Layer 6 of a small transformer language model trained on English Wikipedia (13 layers, counted from 0, width 96).
In attention head 1, each number of a token's query is one row of weights dot the token's vector x. The head spreads its attention over the tokens so far by the softmax of query dot key.

Query weights of the head. A number n stands for (n - 500) times 0.00056.
q0: 344 547 541 602 541 497 743 199 353 553 676 683 455 366 516 551 559 493 333 686 635 522 434 475 609 475 423 589 574 509 511 539 455 668 357 811 437 433 489 490 537 626 688 586 384 785 329 384 441 214 718 326 537 615 465 172 330 534 605 659 582 578 466 592 408 347 458 539 767 695 497 455 574 558 662 436 411 517 280 727 520 393 482 473 665 426 274 576 472 368 399 629 183 560 589 578
q1: 785 360 517 184 330 448 366 671 428 666 301 482 562 637 351 531 347 609 547 456 445 559 596 362 406 551 667 587 379 506 581 679 685 293 857 426 386 584 276 660 650 281 413 389 622 148 624 563 456 502 378 473 480 323 567 762 684 659 391 504 333 410 682 543 866 630 594 369 241 166 496 379 338 342 310 668 523 346 568 335 509 672 585 664 239 676 601 694 497 543 622 596 591 388 278 449
q2: 229 603 402 727 386 400 587 504 605 519 594 453 561 444 523 489 543 454 509 545 636 681 620 388 602 464 448 547 600 439 509 398 283 646 157 647 471 289 689 585 339 498 599 613 393 692 158 538 485 444 721 335 514 595 282 250 311 472 482 536 602 593 334 607 408 576 485 544 558 608 471 604 556 475 421 474 357 651 602 673 394 460 430 520 671 344 388 405 313 379 329 512 355 569 779 629
q3: 691 617 408 608 434 496 467 593 588 421 583 562 386 654 582 507 361 631 534 190 445 462 508 400 539 621 462 524 328 704 305 689 689 434 481 534 524 486 598 437 723 467 339 169 624 439 462 535 564 346 481 564 349 376 613 584 451 670 659 461 427 631 671 394 507 502 394 239 436 443 538 545 394 431 601 704 584 534 544 444 584 407 449 540 605 453 629 528 514 501 755 622 509 319 435 569
q4: 874 560 631 193 611 345 364 814 396 442 523 356 612 748 241 624 426 567 479 266 237 245 425 369 331 665 666 691 349 612 320 851 747 190 811 330 371 969 460 562 736 134 320 349 488 162 726 408 199 507 333 845 455 251 760 635 755 510 588 431 148 338 596 235 772 724 551 515 300 166 704 494 295 406 625 630 460 254 680 228 712 482 637 697 268 476 684 772 502 397 816 490 635 564 410 326
q5: 632 402 610 474 358 393 559 812 433 615 234 285 555 543 541 377 391 410 622 459 321 257 562 584 235 585 570 571 523 328 548 667 492 333 522 293 453 679 582 534 558 460 410 296 752 331 661 352 560 485 391 402 444 308 470 512 331 407 647 565 350 535 565 359 653 325 488 385 636 440 440 253 204 471 152 715 238 408 774 330 625 225 470 590 388 423 568 535 523 328 740 591 649 371 369 623
q6: 483 406 511 452 689 367 251 467 692 619 469 471 641 498 380 677 550 390 295 455 621 498 400 649 617 403 454 452 653 472 512 470 671 476 467 566 332 529 475 331 211 456 588 403 757 403 494 527 603 554 625 349 451 708 413 534 377 621 323 603 496 474 209 433 283 533 580 452 499 578 490 578 620 579 456 592 542 556 587 601 483 492 750 303 608 581 393 537 606 451 636 378 542 599 451 462
q7: 360 370 460 393 608 287 476 730 309 399 489 343 680 447 453 318 364 726 621 710 565 601 662 612 689 438 383 709 721 517 201 676 386 538 713 569 558 693 504 307 445 486 679 520 403 522 345 484 395 589 417 609 676 490 414 502 282 389 530 483 559 488 446 784 456 590 577 476 709 778 458 452 734 497 407 650 391 591 349 270 571 374 486 440 635 348 362 353 543 370 606 469 528 424 523 579
q8: 774 712 542 454 458 391 501 637 353 462 419 731 610 596 517 372 433 557 465 430 395 463 296 225 265 517 716 752 544 577 308 732 450 631 797 584 483 622 381 404 390 660 714 510 512 590 428 418 301 637 450 428 699 590 535 732 539 497 530 416 534 496 445 594 646 494 644 319 430 591 509 513 652 116 567 792 472 435 748 272 410 509 309 534 519 566 524 415 439 283 499 359 439 655 23 512
q9: 514 452 222 568 482 585 219 596 217 483 594 795 720 706 438 397 415 362 372 286 509 345 616 321 523 427 609 434 385 696 621 549 514 510 524 660 471 528 373 446 655 582 404 350 395 487 483 424 497 627 501 567 529 397 515 285 661 659 532 313 510 470 346 642 465 351 467 557 344 486 635 406 279 499 880 428 449 427 420 481 571 373 429 607 630 473 653 561 494 530 494 510 561 425 639 556
q10: 761 573 513 415 447 614 495 563 612 718 533 419 631 644 429 631 551 706 475 562 605 269 458 487 569 692 530 617 451 463 468 596 450 209 471 448 403 370 355 623 826 517 654 349 497 557 328 401 590 293 341 306 491 675 592 797 535 463 704 445 367 550 642 443 756 437 502 566 318 549 620 566 526 352 370 406 458 369 597 624 363 479 507 642 443 641 509 378 391 357 429 604 360 680 515 392
q11: 483 476 434 758 474 659 608 705 437 465 526 621 473 479 682 827 682 622 580 722 734 426 678 854 802 620 444 240 567 610 526 600 260 454 522 631 324 208 536 618 255 599 630 531 402 281 291 554 466 615 238 407 661 455 165 622 824 390 806 700 477 467 384 587 406 430 472 429 864 515 495 326 427 401 506 477 563 517 226 527 479 524 431 867 502 556 736 425 499 588 251 723 280 513 706 596
q12: 421 595 584 721 430 538 546 574 383 498 578 274 343 268 487 423 525 505 453 175 581 764 428 426 455 472 418 196 519 514 412 444 385 550 532 570 389 520 484 388 354 591 465 584 527 557 650 553 530 395 419 484 456 360 606 478 541 339 436 308 566 545 393 353 645 474 93 446 405 241 586 345 620 531 490 610 514 357 587 266 575 395 454 567 561 574 645 428 681 471 349 619 427 636 569 442
q13: 390 429 597 424 519 539 542 525 488 465 568 434 448 584 356 508 454 501 457 508 490 352 633 684 533 433 656 419 386 500 644 396 416 347 504 499 430 714 452 396 502 529 330 450 662 518 579 433 378 542 498 685 485 511 513 329 710 345 379 418 288 523 406 538 607 571 368 592 492 488 430 492 476 592 640 556 612 316 660 433 535 365 496 415 358 508 549 630 568 269 509 457 519 721 590 415
q14: 546 342 380 334 650 527 435 531 615 568 500 302 478 667 457 650 563 548 675 415 399 443 390 385 593 607 298 587 634 484 377 440 465 127 368 452 601 643 421 498 387 415 405 524 415 361 607 567 418 474 660 687 601 365 786 780 415 511 470 356 408 644 516 607 442 513 666 684 437 421 563 758 599 660 654 410 656 487 402 514 578 561 569 337 359 631 312 668 627 579 603 528 500 497 752 363
q15: 501 414 474 410 296 292 349 346 532 626 252 588 461 443 595 375 600 322 319 407 720 554 306 482 438 348 722 688 441 279 277 329 538 518 485 343 334 462 522 637 399 473 518 696 477 369 445 518 324 312 351 557 576 519 548 457 387 490 263 543 546 553 616 444 528 707 365 519 393 553 389 387 420 601 660 519 426 468 700 444 520 506 733 392 451 537 745 439 654 768 679 706 660 236 286 380
q16: 611 660 607 414 491 301 575 441 437 427 509 463 458 593 512 445 676 498 484 455 438 469 346 657 546 481 510 487 454 455 599 611 724 472 581 432 499 639 336 472 786 398 398 454 512 435 625 633 517 285 344 595 454 305 654 660 563 650 477 537 448 526 455 558 742 440 584 376 532 378 428 248 353 312 294 567 387 334 415 440 715 537 428 762 413 445 508 608 338 570 509 524 691 513 322 443
q17: 353 459 523 448 542 703 296 602 559 545 471 500 618 426 651 456 589 493 364 492 587 538 568 514 442 492 327 460 591 656 351 361 452 629 450 513 629 396 501 493 275 543 413 508 330 566 639 425 535 558 726 504 471 499 381 563 543 524 272 366 491 394 300 528 252 509 619 507 619 625 547 670 635 693 468 326 531 618 602 626 304 551 568 357 483 417 363 514 669 431 468 598 624 494 556 523
q18: 661 589 555 314 208 429 368 435 689 471 486 574 547 412 477 439 428 585 400 367 354 475 356 555 324 471 613 532 608 469 498 859 644 444 739 602 299 595 272 543 790 383 567 429 609 404 599 565 410 466 351 468 532 444 710 648 503 495 507 594 319 407 520 467 738 636 551 345 364 318 604 432 377 315 384 531 472 417 576 247 490 567 603 488 438 558 610 478 536 532 619 414 596 595 259 598
q19: 850 391 748 314 415 691 288 456 525 726 180 650 518 545 574 394 658 515 663 406 457 403 598 595 314 607 473 520 478 560 339 759 649 273 887 248 653 705 608 442 412 319 285 357 646 280 661 560 345 552 313 616 547 130 675 611 621 569 584 472 358 513 455 319 705 374 756 498 490 333 471 370 289 641 476 595 393 296 634 299 612 653 515 630 205 551 558 547 386 493 636 645 420 368 477 176
q20: 446 494 553 610 441 519 528 565 453 535 401 552 458 541 634 536 622 482 452 609 628 438 424 385 648 546 412 483 381 580 677 382 548 535 452 504 701 616 662 504 435 402 663 528 498 672 463 467 532 493 439 546 496 401 504 274 409 600 465 519 516 609 455 698 376 506 636 433 609 723 517 472 574 535 453 472 340 504 475 608 531 502 476 348 477 538 473 465 432 427 389 634 352 404 491 380
q21: 433 399 469 358 480 699 551 499 481 427 609 885 422 556 608 487 747 475 240 334 684 623 725 741 495 529 513 513 577 655 610 439 626 439 472 605 594 319 410 445 470 484 579 334 683 468 483 462 412 583 577 604 657 583 549 575 527 801 103 528 759 461 252 553 334 453 496 336 741 533 506 351 574 511 765 373 624 529 695 437 472 690 533 681 480 648 355 599 557 624 329 731 552 548 391 495
q22: 318 474 268 602 563 533 426 577 688 347 583 403 315 691 601 623 253 427 618 546 492 447 600 573 637 302 472 343 502 501 621 415 546 509 683 558 459 501 552 625 439 411 583 630 543 430 238 683 486 461 502 465 435 384 385 499 795 441 477 135 465 627 570 369 655 404 344 516 521 537 321 476 639 363 495 394 688 668 310 212 469 566 418 626 491 375 697 465 482 594 400 576 381 413 490 460
q23: 544 724 471 562 309 518 481 230 748 551 407 590 455 821 466 579 447 504 459 582 633 549 417 544 581 453 198 406 525 564 657 578 319 346 177 380 724 475 511 484 419 301 422 331 473 460 359 374 642 448 699 334 398 416 544 513 462 458 362 376 559 583 507 305 402 401 583 480 441 337 492 475 283 605 466 570 276 560 585 449 597 328 432 233 643 516 619 465 557 295 294 543 569 279 293 392
q24: 507 531 457 327 608 290 429 462 426 475 635 416 525 407 451 436 335 492 537 464 672 717 560 704 337 217 359 412 532 541 499 490 170 579 383 463 509 635 427 504 623 618 341 323 434 464 443 505 403 379 516 660 413 512 344 367 520 663 503 471 725 301 640 830 615 565 510 406 574 365 339 672 367 571 496 616 522 617 292 452 398 422 515 616 326 496 321 602 559 342 317 666 335 642 576 654
q25: 467 498 540 521 374 377 445 661 559 387 454 634 515 415 464 351 552 580 529 603 409 501 451 645 476 624 564 466 432 497 552 838 774 441 465 516 437 591 574 339 692 594 504 226 392 287 393 344 611 407 600 253 505 757 599 696 659 500 655 516 654 513 518 524 344 610 444 446 400 705 394 515 364 388 520 721 539 375 738 347 636 595 360 505 482 543 580 394 340 543 749 396 632 569 191 655
q26: 567 474 461 558 506 396 538 722 738 367 599 622 582 519 462 531 197 619 498 694 522 505 421 786 542 336 439 499 730 652 333 480 554 430 382 590 517 578 355 552 597 473 562 479 334 331 416 519 543 687 377 509 600 508 466 439 434 380 540 776 465 306 592 522 472 485 647 480 467 455 600 321 376 539 381 567 445 494 468 534 771 246 648 609 320 474 647 581 530 333 616 599 497 284 582 555
q27: 474 475 464 601 499 603 410 469 635 535 502 651 649 580 540 508 256 489 515 569 520 455 450 163 610 203 398 354 776 607 847 515 568 728 275 336 574 289 685 410 493 493 567 376 716 674 155 200 756 577 470 375 246 681 534 140 354 575 506 312 436 453 539 249 483 607 437 201 386 587 398 527 408 377 554 541 345 440 605 397 217 712 581 658 795 458 649 517 584 582 379 427 583 306 690 550
q28: 581 470 715 403 434 752 783 263 480 410 356 589 579 330 504 580 372 420 745 199 426 527 447 377 450 457 550 696 625 920 557 494 536 331 550 729 496 483 407 398 817 585 533 536 517 326 785 516 196 508 703 611 591 353 595 731 391 358 584 167 401 288 378 529 817 363 507 553 362 136 521 557 414 519 443 409 601 219 445 193 693 618 394 565 485 395 362 438 282 508 472 259 506 649 398 680
q29: 418 491 746 492 468 342 724 733 631 414 536 524 464 631 570 531 557 663 539 351 330 407 672 797 416 587 535 403 510 321 438 561 634 417 458 395 494 531 518 738 576 394 526 554 613 551 462 453 586 474 238 105 330 352 585 583 578 410 591 515 320 617 962 535 379 418 664 406 328 400 289 246 448 269 625 498 625 594 416 597 612 363 667 511 356 503 557 447 85 547 556 532 273 387 314 527
q30: 657 557 545 275 624 451 475 601 533 485 623 425 450 459 439 653 642 524 490 482 477 576 468 578 547 501 549 454 406 627 542 647 649 399 484 384 381 533 275 681 540 396 401 419 423 463 563 457 181 469 370 329 475 372 445 611 472 691 679 478 251 274 528 711 582 327 427 672 517 337 582 684 605 569 466 444 622 439 603 546 516 536 407 675 610 433 431 549 611 646 607 520 667 621 692 598
q31: 569 580 405 534 505 420 412 464 387 690 441 554 461 330 683 670 339 482 560 540 519 493 194 468 700 484 590 294 268 471 570 473 541 651 222 367 267 539 499 404 425 595 498 706 452 367 623 355 596 430 658 367 548 547 410 496 337 380 522 453 465 410 367 508 526 543 491 418 586 726 340 483 506 403 538 497 416 530 464 652 644 311 584 649 385 366 388 507 415 614 348 563 534 530 870 707

Each question shows a short text with each token's key, already scaled and adjusted for position as the last token sees it. A number n stands for (n - 500) times 0.0045.

Then comes the last token's vector x. A number n stands for (n - 500) times 0.016.

0 "ic": 626 602 380 315 465 622 507 369 588 609 503 457 506 521 542 527 365 506 428 550 662 546 588 577 484 465 489 524 580 524 536 544
1 " in": 565 623 382 385 470 570 500 491 473 557 456 469 531 474 518 502 466 487 403 507 768 518 530 450 453 570 506 479 593 481 523 477
2 " 19": 644 610 367 254 413 558 500 466 482 478 518 453 477 623 535 516 588 495 372 540 800 549 552 597 498 466 571 463 514 546 577 517
3 "3": 439 551 390 309 410 643 459 460 528 489 507 469 495 601 540 521 586 516 405 561 721 566 491 561 496 512 591 450 494 549 563 543
4 "1": 402 551 415 338 406 634 458 462 540 474 535 473 493 589 524 530 492 528 396 550 717 554 480 558 506 496 567 458 470 574 588 520
5 " in": 441 506 477 389 430 561 499 487 463 542 453 475 530 480 537 496 476 613 360 481 738 516 514 450 452 575 503 472 584 467 538 470
6 "it": 607 328 501 319 426 693 491 426 439 570 527 446 545 645 609 518 212 576 298 408 749 538 659 648 584 483 539 481 589 579 672 520
7 "ial": 660 419 515 305 412 652 506 438 482 551 536 456 515 529 540 484 435 552 369 477 759 574 560 552 483 491 547 444 553 557 560 517
8 "ly": 655 386 553 393 397 648 443 453 485 559 592 420 528 540 610 506 604 495 389 438 742 532 501 575 511 507 510 460 607 563 557 592
x: 218 412 528 539 605 505 532 597 536 542 530 600 553 414 573 451 344 628 465 614 536 507 500 633 645 549 408 392 601 613 526 370 670 584 476 283 612 515 269 458 518 468 476 636 527 559 385 608 546 444 376 412 566 617 403 699 406 524 538 500 570 361 401 481 436 592 485 544 425 569 451 468 599 343 492 476 507 568 399 596 521 612 405 450 395 614 435 331 601 563 544 448 375 495 378 648
Which two tokens does the last token look at most, in order? 7 "ial", 5 " in"

0 ",": 479 562 423 415 471 526 495 552 526 443 494 507 508 505 558 532 437 429 522 527 716 556 490 447 566 467 522 434 487 507 541 526
1 " n": 712 674 339 339 464 572 561 482 511 546 544 429 578 571 583 551 401 450 420 519 869 569 587 510 466 461 432 476 619 441 563 515
2 "ot": 647 601 404 310 501 606 495 478 538 650 589 431 485 607 572 496 638 613 384 467 759 530 641 518 543 472 525 429 528 535 505 548
3 " A": 527 592 402 324 485 569 505 436 415 532 530 395 522 557 639 530 738 639 312 488 831 559 513 569 438 478 521 382 479 520 572 533
4 "s": 281 519 470 285 411 599 466 389 459 441 550 431 509 551 643 584 561 608 370 503 740 480 438 512 493 452 524 406 537 512 647 483
5 "h": 333 436 492 440 420 591 490 443 469 602 532 350 570 561 553 631 302 594 325 457 722 455 475 656 487 448 561 534 505 451 537 487
6 "le": 573 452 540 423 470 581 465 444 574 466 602 360 565 520 512 541 362 527 429 458 614 494 435 501 582 496 481 416 513 475 496 427
7 "y": 652 439 542 442 443 620 484 472 461 517 568 419 458 547 569 535 495 499 455 451 665 495 443 541 559 480 558 435 503 506 558 540
8 " and": 621 401 474 404 412 516 516 509 501 515 517 461 619 476 565 498 496 504 383 398 669 500 548 488 554 524 547 487 594 522 537 485
x: 529 470 491 473 533 381 514 518 568 399 560 486 495 395 431 504 391 364 426 677 565 675 626 540 603 571 498 612 547 458 508 362 381 535 478 643 590 499 391 637 516 395 434 434 726 598 503 614 530 522 305 467 533 524 346 375 499 493 582 493 519 476 429 450 503 544 665 304 481 635 340 187 499 370 458 478 564 535 488 399 441 668 624 604 473 594 565 377 412 559 482 413 431 454 564 746
Which token does the last token look at most, and with what share of its attention? 0 ",", with about 60%

0 "e": 635 568 398 372 453 661 456 369 533 489 579 405 587 515 553 517 326 528 399 543 689 505 521 586 506 463 565 487 544 506 594 501
1 " in": 559 618 391 391 473 557 495 492 472 552 457 473 525 470 516 508 465 487 407 503 759 514 522 444 458 565 507 473 592 472 517 471
2 " the": 619 632 363 397 439 554 485 481 429 525 527 434 546 506 520 505 557 556 374 454 785 563 563 471 529 486 553 542 523 505 562 519
3 " b": 478 657 330 244 445 637 530 413 504 495 576 429 533 580 576 536 791 675 290 498 947 546 588 571 440 438 529 463 535 510 579 517
4 "at": 267 492 476 357 487 656 454 513 425 563 477 406 545 538 556 525 515 642 398 411 753 500 578 473 573 444 563 420 550 466 614 473
5 "t": 324 443 457 362 478 606 452 440 457 540 490 366 568 565 626 508 235 602 402 423 737 552 539 475 670 414 530 382 641 418 624 548
6 "le": 593 465 530 433 474 650 484 491 503 460 603 376 598 514 579 505 342 516 443 445 654 492 448 479 565 544 526 366 562 493 553 496
7 " of": 551 426 481 413 462 553 479 552 559 500 427 481 566 456 571 473 434 544 408 445 643 534 529 524 472 556 508 433 544 448 544 481
8 " the": 630 369 534 435 395 550 483 478 440 530 531 439 543 493 514 503 528 533 333 426 757 568 564 471 533 485 553 540 535 521 553 511
x: 288 588 453 342 630 479 628 517 590 544 403 458 564 552 660 729 582 570 594 548 587 701 573 503 584 653 396 601 648 598 492 434 510 478 383 477 419 388 445 485 484 445 476 581 638 463 479 455 492 457 375 534 635 529 480 503 397 504 550 433 438 495 495 511 529 395 863 481 512 523 386 341 480 482 394 593 593 527 529 447 524 659 580 539 474 512 505 262 515 418 476 575 534 686 540 581
Which token does the last token look at most? 3 " b"

0 ",": 479 562 423 415 471 526 495 552 526 443 494 507 508 505 558 532 437 429 522 527 716 556 490 447 566 467 522 434 487 507 541 526
1 " L": 773 692 374 299 396 657 535 401 494 565 478 362 520 563 584 543 395 460 373 539 904 471 554 637 525 426 555 505 605 471 550 487
2 "is": 694 580 378 392 434 619 472 390 401 590 530 424 560 632 556 621 760 637 403 455 785 518 632 535 523 492 527 327 544 523 622 456
3 "s": 415 532 419 283 404 654 452 373 499 476 540 438 539 589 683 539 737 625 401 529 735 497 540 572 473 480 526 324 594 538 621 505
4 "it": 203 462 456 363 430 681 509 426 466 545 529 491 532 609 606 502 544 651 352 476 648 503 656 655 584 455 517 476 599 584 657 455
5 "z": 326 346 499 400 408 647 549 362 464 555 495 387 565 602 618 554 274 576 383 483 685 539 533 595 519 505 545 375 600 521 595 491
6 "k": 558 408 483 384 395 624 523 411 472 575 448 420 569 558 611 474 289 522 383 519 713 533 484 550 547 513 574 407 559 425 547 493
7 "y": 647 445 537 431 416 639 474 469 456 508 557 424 476 570 570 493 483 477 454 477 687 514 507 566 557 496 536 430 508 497 561 534
8 ",": 560 418 475 406 419 534 489 532 524 441 479 506 492 512 571 515 501 548 413 481 709 552 499 462 562 441 537 451 470 493 530 524
x: 555 553 602 366 510 460 402 473 519 620 615 499 564 472 573 340 449 558 656 516 704 637 530 687 520 555 417 523 430 600 482 518 378 560 611 505 630 319 483 377 585 486 467 506 780 433 421 440 583 574 368 519 606 398 458 565 607 558 403 458 530 495 401 621 507 426 511 364 525 564 457 372 521 370 506 421 480 593 390 426 457 436 548 452 432 503 444 277 485 451 327 570 284 486 429 474
Which two tokens does the last token look at most, in order? 0 ",", 8 ","

0 "ot": 613 624 375 325 486 641 463 419 518 577 543 436 490 612 595 473 265 476 398 529 762 485 554 545 568 446 507 464 551 556 549 494
1 " ": 698 642 254 275 410 613 473 378 479 507 489 463 610 605 535 482 467 520 341 555 840 520 623 567 498 399 516 464 522 535 561 458
2 "en": 620 618 393 418 497 634 501 496 478 567 562 432 628 548 550 564 709 627 431 433 761 492 616 564 455 475 518 497 640 578 600 530
3 "j": 421 568 454 402 462 636 528 432 516 520 535 408 420 529 666 539 723 601 412 495 709 569 566 609 488 462 535 437 630 446 612 457
4 "o": 340 482 473 331 442 639 450 423 546 437 575 393 586 586 604 475 497 584 391 439 670 502 585 541 480 465 593 466 561 473 557 492
5 "y": 391 454 488 382 421 656 500 459 441 506 522 403 549 583 636 465 328 560 396 420 689 522 569 577 594 479 574 463 561 463 613 554
6 " ": 525 402 460 275 363 596 470 376 470 524 473 465 611 601 548 465 316 602 216 464 798 534 640 573 506 390 524 468 523 517 561 469
7 "un": 697 328 543 435 457 609 450 403 425 625 528 393 521 525 558 575 392 521 358 435 797 499 512 525 472 374 440 391 622 534 567 493
8 "an": 619 417 517 428 399 593 465 427 381 539 537 437 595 490 601 542 576 472 387 435 745 533 569 551 490 454 521 409 626 553 576 535
x: 322 480 356 675 446 518 570 555 381 350 441 581 496 523 570 680 527 496 609 776 496 681 483 537 661 507 487 491 570 676 549 591 576 569 491 380 537 463 591 473 429 644 485 509 731 531 411 481 534 457 389 502 375 631 378 394 452 523 482 596 389 421 519 513 483 361 456 304 251 559 561 419 503 431 585 471 408 501 547 548 464 629 416 455 537 401 390 504 645 466 390 547 576 575 474 660
Which token does the last token look at most, and with what share of its attention? 6 " ", with about 100%

0 "in": 589 555 419 370 520 596 467 453 504 496 471 475 424 513 538 482 416 523 458 505 741 491 510 597 545 446 471 414 580 515 523 462
1 "'s": 591 635 373 352 415 544 517 427 458 554 511 457 516 493 562 491 444 488 412 486 669 522 572 495 455 494 538 526 524 548 558 517
2 " w": 724 673 317 272 424 607 510 475 522 522 497 437 580 570 570 567 670 570 342 470 881 512 652 625 502 479 502 548 570 456 521 478
3 "or": 384 508 392 302 484 629 479 417 368 492 548 308 494 605 499 615 686 650 348 430 815 539 545 533 478 439 561 488 454 573 532 497
4 "k": 274 471 398 332 421 659 547 453 403 556 451 408 551 557 570 455 527 611 350 527 798 507 517 553 532 493 641 420 506 491 568 506
5 " was": 412 523 467 360 417 561 548 478 396 572 509 468 476 532 548 481 463 611 373 423 786 591 489 537 449 506 547 520 551 569 528 547
6 " in": 492 460 498 379 429 554 500 493 460 565 462 471 524 457 503 504 427 614 365 461 762 524 518 439 464 557 513 464 610 482 519 468
7 "ter": 758 344 543 325 429 601 443 394 438 597 594 328 544 600 545 556 408 519 253 423 811 546 509 515 516 495 489 501 458 500 634 487
8 "d": 744 312 512 362 411 632 476 368 486 545 482 400 567 594 641 517 715 467 280 463 839 597 576 632 483 498 557 361 612 479 620 435
x: 441 581 532 504 513 508 610 546 457 593 654 440 600 402 634 560 481 453 700 667 716 463 472 424 678 466 364 519 492 727 595 422 447 642 456 516 692 355 573 475 361 558 551 549 324 355 522 659 534 503 566 437 551 548 464 660 384 587 356 545 532 551 452 514 340 389 365 514 487 626 328 341 526 573 488 547 471 347 470 659 507 637 437 497 499 518 396 439 460 627 469 585 458 588 630 512
Which two tokens does the last token look at most, in order? 7 "ter", 8 "d"

0 " be": 543 608 389 337 463 640 510 444 427 533 526 440 490 521 539 534 331 414 419 484 820 543 514 560 429 495 517 538 536 546 514 553
1 "ing": 685 625 358 326 494 609 533 461 442 593 517 463 539 550 599 413 493 533 388 518 710 540 502 554 538 409 574 421 540 505 550 526
2 " with": 607 618 342 294 422 548 527 520 459 516 455 448 564 508 574 438 532 574 407 481 747 502 590 512 507 513 591 474 525 476 543 486
3 " h": 501 626 383 338 387 620 550 473 476 599 529 432 499 544 541 576 708 630 308 532 857 507 502 600 496 463 581 484 505 486 539 488
4 "im": 244 484 387 403 485 608 463 414 554 601 523 467 629 546 565 595 574 636 370 438 761 534 633 521 498 536 569 465 449 508 565 556
5 ".": 439 531 469 270 338 625 484 531 499 461 496 486 533 544 459 483 494 613 345 572 817 559 579 482 550 406 524 486 496 560 509 455
6 " A": 432 391 509 325 460 557 504 461 407 551 530 402 521 540 634 520 285 630 296 435 806 575 533 559 434 486 545 407 484 537 556 540
7 "f": 698 415 534 378 412 654 549 453 494 479 471 435 524 599 510 509 440 572 398 455 773 509 448 555 518 415 540 530 576 445 616 488
8 "ter": 634 397 579 385 441 557 449 366 425 596 547 370 536 570 544 537 615 484 361 435 693 522 508 520 513 534 516 537 504 469 600 495
x: 399 406 530 641 452 523 604 448 417 305 270 465 364 608 504 543 605 592 529 494 786 606 545 572 520 713 478 598 492 585 578 403 504 484 486 691 538 529 596 516 383 490 504 512 431 621 566 589 495 503 580 431 577 542 560 470 510 421 509 506 503 587 329 519 519 516 478 474 463 270 306 484 373 526 505 405 470 451 429 609 555 631 451 378 344 373 315 453 560 641 454 513 391 592 537 659
Which token does the last token look at most, and with what share of its attention? 6 " A", with about 50%

0 " K": 555 644 358 341 436 584 514 407 405 519 463 414 526 596 609 574 271 441 366 522 846 516 483 626 533 422 553 477 496 400 501 484
1 "y": 654 572 462 424 476 619 464 473 423 491 558 397 448 551 592 499 501 541 453 482 682 489 510 532 576 431 545 448 491 473 555 528
2 "le": 576 539 466 422 483 611 439 477 506 468 582 361 555 536 551 514 664 581 421 501 636 447 506 494 582 449 495 396 518 454 475 397
3 " re": 472 657 397 275 436 609 529 338 455 476 578 420 534 534 515 618 719 582 285 493 926 558 467 570 435 450 419 515 496 526 602 472
4 "al": 272 490 505 323 457 666 493 443 421 547 503 359 498 501 540 565 511 598 375 477 747 516 549 586 535 481 580 544 495 504 534 516
5 "i": 444 384 463 400 494 628 514 470 516 480 578 424 523 543 574 502 356 512 418 506 607 591 512 502 491 484 562 435 491 554 593 500
6 "z": 634 342 478 442 455 680 523 370 458 527 459 358 535 599 639 551 273 464 360 441 667 522 569 624 504 514 538 389 554 543 575 532
7 "e": 671 467 525 415 439 657 431 431 536 466 538 408 603 502 600 483 511 444 402 486 629 550 524 601 539 482 538 475 559 565 585 552
8 " the": 626 373 542 430 397 558 476 468 418 525 519 436 542 479 527 489 530 532 337 418 759 556 567 475 549 471 556 553 534 515 546 528
x: 320 593 453 379 624 493 635 516 571 533 403 463 581 555 640 754 594 593 589 543 561 720 611 523 565 656 416 565 655 609 501 406 488 498 427 471 407 410 477 481 499 464 475 586 643 512 463 463 452 451 384 538 627 557 482 507 395 490 519 434 443 504 508 482 550 383 868 475 489 551 403 355 475 470 401 626 569 556 576 414 500 657 586 540 466 494 510 265 501 412 496 552 531 669 534 578
Which token does the last token look at most, and with what share of its attention? 8 " the", with about 30%

0 "ol": 608 573 438 383 501 594 473 470 501 614 476 399 517 580 537 594 362 512 469 516 698 534 488 524 548 509 543 479 481 588 503 467
1 "it": 781 647 396 333 479 677 488 453 502 592 522 460 545 625 626 538 500 584 407 487 706 484 642 628 593 489 525 490 589 561 618 508
2 "ic": 567 563 428 338 464 585 467 390 552 610 512 446 506 514 543 558 659 584 405 511 655 536 586 543 501 437 488 548 572 512 496 538
3 "s": 414 514 437 322 434 638 461 387 542 520 555 473 537 524 668 527 671 597 426 526 659 513 509 559 500 473 525 413 592 551 616 530
4 " of": 415 512 399 387 467 558 481 514 592 521 455 473 555 482 570 485 557 605 414 482 679 564 538 548 450 525 476 444 568 442 548 435
5 " the": 368 485 436 419 418 555 485 474 447 526 536 437 539 494 516 507 447 640 334 445 768 556 569 479 536 476 547 542 537 523 553 506
6 " A": 437 405 505 325 443 567 508 429 425 536 518 408 495 535 624 516 279 640 275 452 804 552 516 568 441 448 519 418 474 532 568 505
7 "r": 783 357 555 302 404 667 464 398 507 454 480 346 448 645 586 630 448 558 346 392 731 446 532 573 507 449 573 458 581 487 511 404
8 "t": 737 366 532 362 441 592 414 416 540 573 499 349 488 557 639 527 682 517 389 412 707 517 525 517 653 348 481 456 594 435 596 534
x: 486 503 514 509 447 501 523 476 471 427 359 407 489 514 586 428 389 476 447 548 476 575 392 498 488 502 438 485 438 403 508 28 543 731 480 549 658 389 569 366 346 648 549 520 659 649 403 395 495 441 531 491 724 506 470 426 425 407 465 574 639 463 511 477 523 500 383 570 366 656 328 585 446 334 491 623 493 542 570 525 402 381 589 517 468 512 575 491 395 551 559 447 362 586 460 573
Which token does the last token look at most, and with what share of its attention? 7 "r", with about 100%